Layer 7 of a small transformer language model trained on English Wikipedia (15 layers, counted from 0, width 64).
In attention head 0, each number of a token's query is one row of weights dot the token's vector x plus its bias. The head spreads its attention over the tokens so far by the softmax of query dot key.

Query weights of the head. A number n stands for (n - 500) times 0.0012.
q0 (bias -0.181): 304,760,524,526,519,342,601,370,427,682,421,313,391,545,458,604,723,402,743,547,405,403,416,551,545,557,455,450,396,475,552,606,302,499,563,497,549,457,269,541,864,647,283,478,460,473,431,381,554,547,336,538,743,616,517,633,605,412,384,897,452,302,447,534
q1 (bias 0.232): 632,540,534,409,388,710,514,303,568,606,646,650,443,632,393,321,583,540,384,472,246,524,591,361,477,299,357,748,374,566,576,507,646,475,444,541,726,353,614,502,344,431,442,527,759,538,564,669,323,535,408,338,489,353,470,604,582,440,561,487,520,548,720,507
q2 (bias -0.035): 766,592,236,318,380,524,389,456,385,621,489,561,566,494,816,403,670,423,531,564,516,539,503,492,543,388,443,683,530,308,619,445,684,460,451,458,451,520,657,388,501,473,425,502,589,566,534,364,469,548,391,460,676,537,449,523,228,484,533,566,655,373,474,639
q3 (bias 0.139): 485,498,319,594,703,572,656,368,457,644,583,403,297,596,525,162,482,617,542,553,481,278,367,498,562,530,478,692,385,382,411,446,535,735,376,665,463,690,377,484,335,499,335,628,479,362,809,577,469,568,227,598,581,355,579,573,628,683,421,566,599,506,428,476
q4 (bias 0.045): 538,453,562,470,568,466,570,573,557,368,444,561,335,601,549,551,530,436,442,550,622,438,379,646,494,705,591,643,328,504,444,479,513,357,449,268,371,402,725,546,684,585,380,321,486,709,510,493,530,414,415,585,423,550,417,403,568,372,464,486,272,513,650,222
q5 (bias 0.168): 432,496,629,354,557,417,350,187,442,564,366,343,493,549,465,443,465,431,547,573,271,431,600,419,437,524,604,410,588,669,612,613,612,553,613,641,677,565,532,554,452,741,496,555,669,616,417,554,522,449,473,632,601,651,501,589,354,441,392,494,306,306,445,308
q6 (bias -0.269): 314,560,426,344,749,647,502,454,600,487,311,352,752,627,503,507,478,320,479,526,383,393,495,547,531,433,500,492,558,553,509,375,475,734,573,504,467,635,537,590,622,420,356,494,549,354,455,425,628,763,383,497,777,633,362,585,544,411,550,515,427,567,505,448
q7 (bias 0.257): 756,477,542,271,609,425,698,543,727,267,410,522,611,523,652,468,633,586,624,199,558,489,673,438,483,563,378,662,446,176,490,424,427,488,488,568,405,341,689,504,357,520,666,422,345,511,671,562,516,541,455,464,406,531,410,339,401,485,625,456,674,665,676,547
q8 (bias 0.037): 564,564,490,579,594,355,519,241,323,488,542,552,463,639,492,434,740,706,582,595,560,428,544,645,410,439,499,377,619,561,423,553,574,623,517,627,214,650,329,640,439,404,340,638,592,505,663,417,628,502,470,498,528,527,397,490,293,475,499,489,456,648,405,301
q9 (bias 0.115): 524,754,622,478,652,544,480,444,611,258,400,489,655,718,549,412,627,478,433,581,529,482,393,326,697,545,664,673,381,659,528,272,462,403,438,486,255,329,278,497,485,482,587,844,438,272,376,631,518,638,439,433,653,422,449,459,451,412,484,566,472,486,477,480
q10 (bias 0.230): 548,616,453,635,616,443,581,606,463,537,504,384,466,429,489,545,621,589,489,654,507,748,226,512,479,659,476,622,390,466,292,837,418,503,627,469,730,399,744,450,468,525,732,154,785,491,470,706,302,495,364,664,376,248,686,268,266,648,449,451,559,295,497,672
q11 (bias -0.178): 413,528,456,635,529,431,578,510,259,699,299,706,477,554,581,493,237,470,456,369,537,653,481,374,376,607,425,256,569,698,663,443,474,542,525,449,564,510,382,483,554,474,387,349,646,428,508,481,450,742,517,504,529,688,621,444,607,560,626,515,519,607,477,697
q12 (bias -0.018): 496,538,529,567,512,535,472,561,597,486,529,511,563,551,473,269,481,561,680,453,613,434,557,414,625,342,609,546,503,612,497,400,575,622,680,412,367,574,460,515,229,617,432,638,342,453,459,417,511,423,491,391,570,687,476,590,654,641,441,509,553,459,409,453
q13 (bias -0.051): 547,404,443,578,632,586,539,597,293,635,456,524,234,440,447,536,476,430,414,489,571,672,710,607,357,350,448,538,515,322,479,406,413,460,573,610,592,404,693,455,654,637,421,506,589,506,532,525,624,427,694,503,534,466,356,436,477,625,351,591,687,615,364,516
q14 (bias -0.072): 452,399,696,659,392,504,510,648,342,512,598,599,584,379,527,352,493,422,469,532,677,499,467,353,637,408,372,711,539,555,454,589,386,748,515,621,642,528,501,386,574,695,517,281,419,561,359,473,396,478,386,550,360,340,489,257,436,615,520,492,483,498,416,750
q15 (bias -0.098): 739,509,539,584,425,549,688,344,530,589,500,462,496,367,441,502,542,369,446,701,726,445,553,457,398,628,561,440,279,427,436,425,469,472,331,377,610,514,609,710,467,268,412,336,406,448,727,466,548,344,540,491,419,656,604,584,536,372,446,479,353,466,503,526
q16 (bias -0.195): 347,454,316,584,770,440,583,607,540,572,511,513,615,381,406,599,535,694,426,424,746,605,624,462,391,578,310,317,576,435,730,553,472,325,440,334,335,678,701,481,557,640,415,473,358,458,532,586,287,477,246,364,518,564,556,559,480,533,480,531,603,194,508,487
q17 (bias -0.133): 578,455,555,463,224,337,482,631,509,556,241,380,349,419,644,434,469,494,459,502,477,633,714,338,490,625,720,379,512,398,671,524,436,361,522,590,453,499,856,740,436,649,511,422,632,711,496,634,532,497,331,461,371,518,547,463,629,483,725,488,485,483,631,570
q18 (bias 0.215): 747,634,517,309,405,574,731,414,403,353,715,874,271,450,588,419,483,272,251,579,360,670,423,495,632,369,750,505,564,447,372,636,560,587,762,379,464,344,456,556,595,386,189,630,623,686,573,610,458,413,337,422,318,415,529,650,345,723,398,594,546,427,532,764
q19 (bias 0.169): 510,561,488,517,555,499,657,506,429,879,480,602,460,352,479,646,496,529,544,396,623,427,385,558,521,350,373,272,418,664,294,385,348,558,710,653,519,564,388,441,490,439,614,606,433,510,445,490,602,474,602,356,465,425,464,572,261,538,648,446,668,372,397,625
q20 (bias -0.084): 419,679,661,610,366,560,483,560,771,539,374,448,511,499,502,613,570,519,638,519,463,528,501,539,321,481,561,518,397,415,688,281,505,475,268,563,389,424,425,457,441,225,683,565,322,378,512,833,570,450,505,366,523,544,473,399,420,581,514,611,507,515,569,295
q21 (bias -0.264): 364,699,651,675,423,427,517,479,529,520,531,415,681,643,323,462,588,489,255,413,291,509,739,637,673,448,466,504,387,660,867,496,465,418,313,357,436,502,328,458,382,459,418,585,593,220,148,421,381,626,538,531,551,681,476,637,518,486,472,390,561,537,563,276
q22 (bias 0.006): 405,434,772,666,474,499,603,712,581,709,423,707,692,629,489,557,497,480,615,468,480,395,344,431,559,566,356,340,302,349,605,467,408,582,388,550,585,530,212,578,335,481,515,685,576,504,586,480,636,534,589,555,662,420,378,316,603,526,470,310,452,434,471,600
q23 (bias -0.025): 571,402,418,803,437,446,449,595,476,640,529,653,458,381,369,591,392,389,586,609,508,329,609,393,618,609,480,608,621,449,528,377,404,486,546,583,506,301,749,488,473,667,608,563,378,522,436,365,627,475,400,621,564,413,410,549,457,442,578,399,197,572,555,461
q24 (bias -0.014): 632,453,729,606,766,372,507,529,405,453,418,587,591,438,278,555,603,540,495,340,528,597,523,419,459,465,571,465,427,580,716,363,414,491,453,529,506,365,552,443,441,478,478,470,551,426,465,450,508,479,475,281,661,401,667,480,488,483,445,394,418,404,541,407
q25 (bias -0.210): 498,475,307,493,361,802,451,581,596,720,562,542,449,469,380,274,246,472,271,580,521,562,544,344,324,671,345,441,541,429,580,622,451,637,544,571,588,741,506,314,531,659,423,599,436,524,706,405,536,434,634,442,500,327,413,415,381,483,387,609,830,467,634,626
q26 (bias 0.174): 466,653,330,423,732,769,619,259,357,479,523,574,420,467,495,390,518,605,321,509,413,683,514,427,367,394,510,334,399,539,524,633,672,441,425,473,726,484,587,391,407,562,381,487,424,600,524,286,586,432,405,265,304,545,547,522,651,587,486,751,498,174,625,430
q27 (bias 0.029): 473,627,730,994,567,618,641,355,660,733,416,251,415,557,473,298,362,563,474,575,407,515,464,491,704,506,243,420,208,636,457,697,528,277,177,349,646,626,514,571,295,277,209,729,734,562,596,352,447,604,405,552,424,650,402,522,557,743,436,623,451,361,532,391
q28 (bias 0.186): 466,728,457,407,444,409,616,461,389,603,616,727,445,509,473,400,543,583,673,369,463,573,688,543,663,365,487,656,520,623,442,657,530,670,455,632,447,529,660,614,403,347,565,613,315,442,320,137,421,471,316,236,477,455,617,462,706,620,464,499,799,419,494,499
q29 (bias -0.229): 324,506,576,563,440,504,497,678,548,542,357,475,595,433,688,503,297,411,310,547,468,500,543,501,584,626,242,495,561,597,774,559,510,656,442,631,663,481,436,573,443,397,242,433,506,438,560,489,611,595,566,470,516,495,373,689,572,360,323,654,353,457,394,536
q30 (bias -0.303): 368,555,628,501,426,418,592,433,607,441,314,347,398,561,339,488,347,655,596,677,720,370,337,561,482,515,192,525,572,297,569,490,454,651,474,437,364,480,291,499,898,514,533,404,516,690,398,353,588,454,719,686,497,411,486,619,534,375,507,471,530,453,579,473
q31 (bias -0.160): 503,451,510,324,488,545,577,550,724,466,622,591,230,798,552,378,367,646,416,479,467,478,690,403,519,469,580,507,763,319,581,501,417,457,525,462,208,471,493,532,343,576,496,480,569,483,504,657,458,341,520,376,661,428,517,425,539,208,670,511,511,505,550,349

Each question shows a short text with each token's key, already scaled and adjusted for position as the last token sees it. A number n stands for (n - 500) times 0.0036.

Then comes the last token's vector x. A number n stands for (n - 500) times 0.011.

0 "ack": 629,480,478,510,456,538,642,600,513,692,282,439,554,415,156,714,450,396,349,560,617,557,648,416,497,475,416,578,447,609,603,624
1 "ing": 744,414,610,478,489,441,761,412,606,651,62,445,536,487,119,614,525,496,351,387,655,750,623,512,569,470,302,524,500,665,829,708
2 " it": 783,439,584,549,501,445,774,392,674,662,167,415,544,485,151,630,526,449,357,439,679,757,540,420,526,411,305,529,584,651,772,736
3 " to": 659,443,602,482,521,396,718,460,574,607,74,408,546,528,182,587,557,484,361,436,629,732,584,522,517,447,322,466,494,624,754,694
4 " look": 758,349,609,490,513,418,707,459,599,598,181,439,504,537,201,640,586,481,424,395,641,708,496,400,516,423,359,473,513,650,777,691
5 " out": 710,410,590,467,516,440,731,407,553,594,146,425,512,548,202,602,566,443,431,391,615,730,563,448,498,468,371,473,456,627,768,724
6 ".": 673,447,584,526,500,476,724,471,602,642,113,390,510,509,191,597,551,497,378,430,603,718,506,463,495,432,384,418,560,638,776,780
7 " Her": 597,450,568,564,493,380,645,451,621,636,112,414,543,547,250,611,552,490,341,451,659,654,569,542,511,493,321,465,578,573,783,723
x: 435,408,461,327,625,354,754,324,592,380,459,544,612,417,524,432,330,528,697,290,620,382,550,661,643,638,481,699,557,633,246,536,551,432,638,415,145,410,489,561,409,411,733,549,362,543,438,546,744,570,710,596,547,453,438,613,482,318,446,398,417,368,487,777
Which two tokens does the last token look at most, in order? 0 "ack", 6 "."

0 "s": 627,481,481,512,457,534,651,597,518,693,283,444,555,417,156,710,447,391,359,558,612,564,640,410,496,476,419,579,447,613,602,628
1 " at": 630,528,543,447,507,476,752,385,570,632,65,421,523,504,184,624,528,498,304,407,604,712,576,511,511,421,332,490,491,660,738,750
2 " UN": 642,464,553,513,543,452,782,440,593,706,161,525,475,526,222,635,538,470,295,501,586,709,580,513,608,456,412,529,458,632,846,650
3 "L": 713,405,566,494,577,433,766,433,546,661,165,505,462,522,189,642,552,519,360,412,645,705,582,494,555,467,356,525,448,656,881,674
4 "V": 693,405,633,486,546,423,774,376,531,664,128,489,501,520,189,635,528,450,370,434,650,716,595,490,538,477,350,541,478,695,834,629
5 ",": 661,453,665,485,532,439,768,424,575,672,137,429,480,496,165,594,543,551,390,454,624,693,471,463,452,474,333,455,491,632,837,725
6 " which": 680,456,671,566,493,428,774,484,609,663,121,424,520,463,217,577,554,461,360,430,650,738,509,445,507,499,331,436,536,620,794,723
7 " soon": 705,393,597,463,565,406,676,478,604,606,137,440,436,549,244,620,621,472,370,428,674,740,531,430,489,452,352,450,472,597,843,697
x: 572,642,530,354,713,420,600,240,535,335,355,546,471,248,477,514,431,547,586,207,398,226,602,580,595,654,452,633,692,399,277,578,500,501,692,559,188,429,457,570,452,513,561,647,284,451,452,604,803,450,620,712,470,373,524,624,538,449,580,489,514,511,480,713
Which token does the last token look at most, and with what share of its attention? 6 " which", with about 50%

0 " would": 622,481,477,511,463,538,641,602,519,691,292,440,555,421,160,711,450,394,363,559,614,556,636,406,497,477,425,575,448,603,594,627
1 " be": 762,459,561,506,511,487,718,375,585,619,167,426,584,490,182,590,588,508,421,391,650,734,529,425,507,425,339,523,542,676,765,731
2 " something": 735,403,638,552,485,412,786,445,646,659,200,462,571,474,213,603,566,423,472,409,596,761,478,377,530,418,356,508,555,622,761,722
3 " Ro": 642,418,466,514,549,352,684,336,573,603,147,483,467,525,263,675,571,416,380,418,651,717,616,513,523,493,365,465,443,595,839,657
4 "land": 727,454,602,484,510,433,732,349,591,622,147,523,472,500,207,565,518,434,445,448,624,756,577,516,539,512,387,528,528,648,873,700
5 " could": 736,410,586,579,510,441,750,429,610,638,142,411,561,583,176,594,565,493,393,414,636,757,534,444,543,444,392,426,527,557,718,713
6 " hold": 725,425,528,459,500,474,732,384,484,557,107,509,524,560,277,565,577,552,435,382,599,677,505,447,493,481,375,461,461,671,768,730
7 " over": 666,480,543,426,453,497,759,356,573,607,139,447,526,541,252,505,542,462,372,434,564,765,563,491,524,436,351,451,484,614,742,732
x: 449,514,431,330,792,255,699,382,501,437,597,516,651,420,466,466,351,289,681,311,373,303,623,507,640,536,540,447,598,554,284,718,440,536,473,610,196,271,411,562,466,425,672,610,399,523,496,373,741,471,640,770,470,434,572,707,516,345,567,575,519,491,539,635
To which token does the last token give the most attention? 2 " something"

0 ".": 622,482,475,509,459,540,645,601,517,695,286,438,554,411,158,710,445,396,357,558,607,556,639,411,492,475,422,573,448,612,599,628
1 " He": 738,431,540,577,520,427,669,396,651,605,117,445,531,494,154,679,544,452,343,415,717,704,556,490,510,495,331,540,588,611,834,730
2 " competed": 669,461,581,537,562,484,737,526,562,684,171,411,555,515,246,633,542,513,395,404,654,610,540,425,452,480,357,463,429,641,771,750
3 " with": 594,531,553,489,592,460,728,484,533,636,128,387,522,495,208,619,502,531,419,432,625,658,570,511,420,433,299,492,422,637,769,747
4 " the": 596,485,578,504,553,437,679,513,544,691,155,373,558,477,248,616,479,576,365,409,605,674,533,513,473,451,297,433,525,584,763,772
5 " Or": 642,516,506,522,552,438,735,332,495,617,182,479,460,470,292,692,515,455,390,455,635,653,550,572,481,551,390,504,452,685,873,653
6 "al": 688,450,595,522,510,413,777,365,531,683,190,478,479,476,269,609,501,432,436,463,580,733,546,541,546,563,331,495,450,679,891,627
7 " Roberts": 730,427,568,517,529,451,800,347,604,641,227,494,477,477,246,642,482,463,340,482,686,677,548,498,506,488,399,498,455,559,883,709
x: 348,561,703,349,524,379,723,246,572,540,694,450,467,316,565,540,263,506,372,439,427,290,436,524,633,573,493,610,589,574,200,529,602,639,590,612,213,283,620,456,506,514,791,452,212,499,428,523,634,460,669,495,574,481,432,534,583,508,546,602,278,495,664,721
Which token does the last token look at most, and with what share of its attention? 4 " the", with about 50%

0 " lives": 626,484,480,512,459,536,646,598,518,687,294,435,558,417,156,713,448,392,358,559,613,561,635,407,494,472,419,580,446,607,593,628
1 " a": 688,434,581,506,475,468,769,425,601,651,124,441,585,510,160,631,512,523,378,398,613,764,582,490,491,454,287,508,536,679,769,763
2 " life": 739,418,614,512,473,444,800,369,595,607,210,474,522,508,188,615,542,433,419,432,622,795,516,466,479,526,368,522,498,698,822,681
3 " ste": 714,462,536,481,490,432,730,278,534,571,209,428,471,573,205,696,546,475,418,461,666,723,594,487,491,471,332,497,498,769,739,588
4 "ep": 743,481,604,485,463,417,708,364,550,620,177,456,507,518,264,634,505,466,415,459,618,696,571,519,520,520,323,577,514,738,830,712
5 "ed": 716,409,629,483,522,421,736,384,627,642,172,390,516,531,170,638,528,493,395,391,645,741,511,462,538,506,343,499,521,644,808,721
6 " in": 652,475,606,468,563,425,749,420,585,639,104,377,529,505,186,600,486,471,339,419,610,749,526,508,460,457,345,552,510,643,802,748
7 " fa": 729,438,530,531,514,440,779,377,608,652,220,417,478,531,252,675,598,476,303,447,629,714,576,483,571,450,355,521,486,677,858,640
x: 385,495,569,416,702,410,610,243,747,467,487,419,505,364,419,337,423,305,489,299,533,381,755,585,437,612,593,646,702,523,351,658,471,397,643,600,294,331,306,521,582,410,663,503,271,466,620,437,691,571,672,715,627,448,584,607,499,463,628,288,320,392,460,709
Which two tokens does the last token look at most, in order? 1 " a", 0 " lives"

0 " our": 621,480,483,510,454,528,644,602,516,692,290,440,556,417,164,706,451,393,355,558,612,564,636,412,495,481,421,578,447,611,597,623
1 " lives": 732,412,580,494,504,492,808,379,608,611,160,464,519,541,146,597,521,466,348,412,639,761,548,461,503,477,381,542,478,689,777,673
2 ".": 664,474,597,544,495,492,746,466,612,641,113,411,519,506,156,580,544,503,374,421,586,743,518,484,495,458,385,439,553,666,767,793
3 "\"": 712,475,608,574,500,433,737,511,630,739,99,351,571,436,135,583,507,357,329,414,628,799,561,461,514,389,335,573,613,529,772,718
4 " Josh": 728,444,577,511,536,403,696,373,570,644,196,492,452,438,194,642,591,498,354,468,665,677,551,534,520,419,399,552,473,545,888,665
5 "'": 667,386,560,523,479,365,710,477,615,689,115,430,526,494,206,598,544,490,343,431,636,687,516,468,508,445,311,499,535,600,760,706
6 "s": 623,441,579,549,497,403,714,451,658,681,98,438,499,525,224,577,533,462,412,372,594,744,527,481,563,492,321,494,575,622,784,680
7 " life": 711,423,617,527,459,433,782,393,612,612,208,448,502,499,186,607,515,401,403,419,618,771,502,464,473,506,359,513,499,662,819,654
x: 289,494,532,234,638,371,602,366,547,377,596,475,528,252,481,327,373,516,627,321,582,445,603,443,620,468,571,651,659,463,103,771,505,617,475,521,316,293,498,598,619,422,704,690,386,480,514,578,794,547,522,564,594,400,544,560,645,454,587,259,401,539,603,597
To which token does the last token give the most attention? 3 "\""

0 ",": 624,482,482,509,460,537,650,598,519,695,281,440,553,413,157,711,446,398,360,560,613,559,638,410,489,476,416,573,447,614,607,630
1 " the": 654,453,588,515,485,430,739,482,600,687,105,385,586,473,187,605,495,542,313,397,655,752,615,518,514,495,292,472,548,636,792,765
2 " ph": 632,425,567,526,474,457,764,369,588,647,213,392,525,540,282,646,573,487,329,466,631,688,639,497,534,496,358,541,480,726,794,602
3 "one": 711,365,591,557,518,434,721,341,542,641,162,421,557,514,287,617,580,465,388,397,665,725,526,457,526,593,347,510,471,657,862,710
4 " ring": 722,395,565,487,600,375,756,401,591,667,201,435,493,483,178,627,496,437,400,437,691,746,573,472,477,455,324,564,449,690,878,701
5 "s": 670,424,640,523,551,441,767,405,616,642,139,445,541,506,182,551,524,422,438,435,659,738,540,464,510,475,346,494,489,667,820,699
6 " again": 739,383,600,476,546,462,724,457,635,627,172,464,507,487,185,589,602,466,419,409,633,746,560,402,477,445,347,481,454,605,815,740
7 ".": 680,459,587,537,505,478,735,473,598,644,94,388,517,500,185,582,550,503,369,423,597,718,526,481,484,436,383,426,568,643,781,790
x: 452,600,598,404,639,449,657,309,732,473,393,467,545,533,509,438,531,490,645,368,375,221,625,537,682,693,526,371,527,538,190,603,524,492,637,580,175,340,397,618,297,427,664,676,319,533,498,344,741,498,592,611,525,272,452,792,599,429,415,417,419,450,548,654
To which token does the last token give the most attention? 1 " the"

0 ".": 622,482,475,509,459,540,645,601,517,695,286,438,554,411,158,710,445,396,357,558,607,556,639,411,492,475,422,573,448,612,599,628
1 " He": 738,431,540,577,520,427,669,396,651,605,117,445,531,494,154,679,544,452,343,415,717,704,556,490,510,495,331,540,588,611,834,730
2 " scored": 734,445,533,497,476,526,759,448,497,596,161,483,542,536,238,569,546,512,388,400,619,661,577,434,467,459,356,462,409,597,723,692
3 " a": 634,441,573,494,472,485,741,451,561,657,164,484,602,492,221,623,490,559,442,414,582,703,601,483,467,431,287,463,503,653,746,734
4 " season": 675,473,519,504,533,516,789,409,553,660,200,444,559,495,244,575,503,474,401,426,647,717,594,489,477,535,355,477,474,694,783,691
5 "-": 648,436,539,482,465,480,733,422,580,645,203,383,558,499,144,587,509,506,407,435,628,712,667,488,493,494,345,515,518,671,776,685
6 "high": 698,440,542,499,485,445,741,437,522,659,132,487,483,483,261,641,526,461,449,381,563,730,595,479,477,514,411,472,512,665,862,707
7 " 10": 647,442,596,550,486,481,798,375,576,697,215,417,582,513,224,581,475,452,396,364,537,764,592,434,464,444,333,466,502,618,781,691
x: 488,492,575,279,484,330,740,420,543,555,500,297,455,330,552,363,483,299,547,272,510,438,642,435,836,657,480,524,612,549,175,732,507,679,545,543,343,171,495,466,468,463,631,626,355,551,365,444,709,382,809,559,551,527,504,607,530,486,564,605,470,575,440,594
Which token does the last token look at most, and with what share of its attention? 3 " a", with about 40%

0 " ap": 620,482,478,506,457,532,647,601,514,691,284,439,551,414,163,719,448,398,352,559,622,561,640,412,494,476,410,579,443,616,604,625
1 "art": 746,437,526,483,512,419,718,377,549,599,100,483,477,481,225,628,498,465,392,381,661,747,629,496,533,533,302,556,445,729,878,727
2 "ment": 683,412,606,445,509,504,780,395,607,638,81,450,514,471,128,600,498,471,320,382,680,775,611,482,549,521,368,519,457,681,845,696
3 " and": 691,453,627,528,487,402,746,425,600,622,58,416,513,478,186,597,527,530,348,411,638,725,581,459,503,490,348,492,528,628,843,708
4 " walk": 745,377,615,442,564,416,747,409,559,604,209,496,456,543,160,632,526,487,369,412,661,741,548,419,507,438,361,482,426,659,812,694
5 "s": 642,434,646,535,547,454,749,445,603,612,167,468,523,567,183,562,531,459,436,456,669,722,517,463,537,500,330,467,493,644,808,715
6 " to": 638,450,623,482,538,416,745,453,562,605,81,459,536,545,179,599,531,526,377,440,608,723,569,549,526,444,321,447,458,641,759,719
7 " a": 655,398,590,482,485,429,739,440,568,622,126,484,560,525,227,626,508,539,416,420,587,720,548,477,492,449,296,457,535,645,782,744
x: 357,479,418,353,696,378,734,378,647,538,478,476,477,393,561,325,421,501,659,227,448,364,565,656,704,569,590,550,699,573,212,670,488,477,570,403,211,241,453,569,423,558,608,550,272,501,523,388,664,626,798,666,437,450,521,562,589,342,539,386,497,586,474,656
Which token does the last token look at most, and with what share of its attention? 7 " a", with about 50%

0 " in": 619,485,478,505,462,535,644,604,514,692,284,436,551,412,160,719,447,401,355,561,620,553,639,412,492,476,416,576,444,610,602,627
1 " the": 653,457,594,500,483,433,738,477,607,683,101,394,577,478,176,614,499,546,308,404,651,762,612,521,524,491,287,486,552,640,796,758
2 " future": 690,409,589,493,522,407,788,467,605,676,133,500,480,481,197,577,539,462,381,437,619,795,595,478,522,525,331,488,432,680,862,709
3 ".": 683,465,595,543,514,454,749,473,589,665,105,380,514,491,179,578,552,504,357,419,607,729,520,466,477,464,398,442,557,644,784,776
4 " She": 694,465,585,549,570,372,631,457,616,614,155,409,492,531,183,622,577,479,298,443,726,696,532,512,518,478,328,453,598,562,810,715
5 " goes": 719,376,615,482,513,406,734,466,624,636,206,445,485,596,201,629,581,598,370,447,669,645,534,411,516,378,340,414,444,614,721,705
6 " home": 651,473,588,502,504,481,799,405,532,632,191,515,479,523,189,603,485,481,451,453,611,724,504,453,510,474,321,417,437,672,797,756
7 ",": 629,436,649,528,541,427,764,438,587,680,181,434,469,513,197,625,523,556,442,477,640,671,463,433,430,462,315,426,467,635,857,767
x: 377,594,584,498,681,399,740,333,580,405,365,373,368,486,472,436,512,517,556,323,430,388,624,563,675,626,595,442,642,441,191,625,580,612,735,555,227,190,482,517,392,561,610,545,357,397,457,520,897,343,602,691,539,330,421,630,569,510,420,398,440,494,545,661
Which two tokens does the last token look at most, in order? 0 " in", 3 "."

0 ",": 624,482,482,509,460,537,650,598,519,695,281,440,553,413,157,711,446,398,360,560,613,559,638,410,489,476,416,573,447,614,607,630
1 " she": 745,432,599,576,551,424,677,416,630,610,160,407,516,551,172,639,596,486,353,427,706,729,533,451,489,450,304,458,548,635,783,731
2 " sit": 743,423,514,502,558,411,707,383,541,614,235,444,512,537,214,637,537,545,398,388,660,656,494,426,490,444,336,452,449,659,761,734
3 "s": 633,443,574,526,539,452,731,408,601,640,152,469,528,544,212,567,516,458,504,419,626,703,520,440,510,485,320,458,490,665,798,711
4 " down": 694,460,545,455,520,477,752,371,596,640,160,432,480,510,162,582,481,468,419,430,624,740,586,444,479,393,342,476,480,632,731,740
5 " at": 614,506,539,455,531,481,714,379,577,630,100,428,499,520,221,610,500,502,341,452,583,682,528,488,476,411,350,493,502,644,742,743
6 " a": 617,401,570,460,507,467,680,449,604,632,150,476,529,547,242,670,483,559,392,447,587,706,489,491,517,432,285,458,523,635,751,732
7 " man": 753,390,594,513,572,454,743,402,623,594,231,448,478,516,187,661,562,444,412,437,664,725,495,452,532,472,372,469,505,661,875,709
x: 344,524,663,276,722,265,598,173,625,473,495,640,567,345,308,435,245,572,459,357,491,474,632,526,698,664,523,623,709,473,217,602,491,530,567,653,278,313,456,543,484,521,546,508,263,585,538,488,732,484,506,567,477,449,427,641,590,555,532,416,362,561,602,692
To which token does the last token give the most attention? 6 " a"

0 " Ro": 622,484,475,508,457,532,643,598,516,693,275,443,553,415,160,716,447,397,348,559,623,558,647,421,497,479,411,576,443,614,606,624
1 "land": 714,472,593,455,494,479,759,392,585,646,97,518,495,472,142,599,496,463,353,441,633,775,630,546,536,486,338,575,489,701,875,727
2 " has": 696,500,556,555,558,409,756,421,633,668,153,392,523,523,207,630,529,553,345,425,697,686,546,453,478,425,322,467,449,617,758,740
3 " found": 686,423,550,521,566,434,749,456,578,651,121,393,519,479,230,651,557,545,340,407,675,730,511,414,509,433,322,510,432,611,816,728
4 " her": 646,430,567,545,508,409,697,457,632,652,156,402,548,544,248,609,555,522,389,436,639,682,538,473,490,460,300,478,536,625,749,776
5 ",": 648,454,624,572,543,410,733,452,592,682,158,376,491,501,183,609,513,536,442,436,607,684,483,448,418,486,320,458,513,630,828,759
6 " and": 651,449,634,568,521,389,726,478,612,635,67,366,501,473,217,600,538,512,372,410,614,701,540,469,505,461,347,445,520,578,798,723
7 " so": 687,436,652,564,500,357,759,447,577,624,166,407,514,534,319,600,590,384,408,427,622,719,502,431,481,510,318,424,494,632,821,655
x: 449,515,446,349,777,333,724,296,596,407,498,394,492,346,458,523,421,399,540,322,555,363,746,605,607,639,555,685,583,424,215,692,492,559,620,504,306,388,265,546,426,520,572,646,246,465,514,522,638,490,586,710,577,377,474,495,603,361,651,207,515,552,541,736
Which two tokens does the last token look at most, in order? 6 " and", 5 ","

0 " These": 618,482,488,514,459,527,644,605,518,698,284,433,558,414,160,711,445,394,353,558,624,560,639,416,495,484,418,577,446,608,603,624
1 " cas": 735,478,527,524,534,525,797,351,587,644,234,466,484,496,181,621,560,438,323,447,674,732,625,477,555,409,375,560,430,688,830,660
2 "ca": 727,459,549,512,521,473,737,337,536,640,197,468,544,501,227,611,545,495,374,478,691,707,558,450,556,482,333,558,525,682,854,717
3 "din": 725,464,647,509,493,479,774,374,586,645,136,404,521,513,137,594,491,431,310,422,651,773,609,513,585,422,389,545,494,623,824,753
4 "g": 695,426,636,496,497,405,773,405,597,654,117,461,536,537,143,560,499,489,332,429,618,721,623,502,571,440,319,558,508,675,842,720
5 " tra": 754,398,521,534,577,426,769,360,580,669,244,417,511,509,136,658,565,432,333,413,692,782,582,484,584,421,346,497,461,658,868,611
6 "ged": 710,380,675,501,534,454,817,433,628,669,164,385,518,492,151,607,493,512,347,393,641,720,571,405,546,416,347,491,469,577,811,727
7 "ies": 698,413,588,533,545,473,771,373,612,644,143,400,560,529,194,562,535,477,391,407,683,737,556,450,539,453,341,513,478,610,834,722
x: 315,505,610,329,660,291,789,263,587,440,634,431,597,282,622,433,478,509,531,300,441,281,587,454,748,439,575,514,701,457,258,526,437,651,562,573,301,214,533,641,555,387,741,564,380,557,505,454,601,403,617,731,559,350,481,658,508,495,537,469,445,524,459,622
Which two tokens does the last token look at most, in order? 0 " These", 6 "ged"

0 "les": 632,485,480,512,460,537,650,595,517,692,281,436,557,410,153,711,449,389,349,556,617,563,644,412,495,473,411,582,444,610,607,629
1 ".": 701,478,585,538,496,499,755,442,603,652,78,399,537,476,137,597,538,504,333,413,594,749,567,500,502,448,354,481,549,674,788,770
2 " By": 627,481,573,489,517,421,704,400,564,596,93,387,492,525,221,614,499,471,281,451,689,726,607,519,508,479,305,481,486,569,800,683
3 " the": 632,434,624,472,482,416,672,538,582,660,125,384,550,523,212,600,522,550,254,429,655,729,607,535,566,539,278,439,538,591,798,716
4 " end": 680,437,594,430,498,407,737,500,565,625,193,404,427,516,286,613,518,413,317,471,688,771,629,468,506,581,340,489,429,646,870,599
5 " of": 579,457,630,454,500,386,690,520,584,636,82,387,503,500,226,582,524,458,281,481,634,714,628,554,545,578,326,504,499,619,873,635
6 " the": 626,422,633,464,497,414,701,516,582,653,117,403,535,509,221,590,512,539,258,439,642,736,597,529,537,533,300,460,551,614,855,718
7 " season": 691,424,562,450,551,461,762,492,544,645,189,436,484,519,244,549,530,450,256,462,673,726,594,504,505,579,364,511,453,667,859,639
x: 412,498,583,361,508,409,561,344,572,505,574,494,461,313,410,573,525,565,540,219,449,446,551,505,646,631,572,589,641,366,156,766,468,644,426,751,206,269,486,533,499,398,754,711,305,460,489,451,726,327,580,603,620,365,615,539,480,312,465,660,423,530,539,697
Which two tokens does the last token look at most, in order? 3 " the", 6 " the"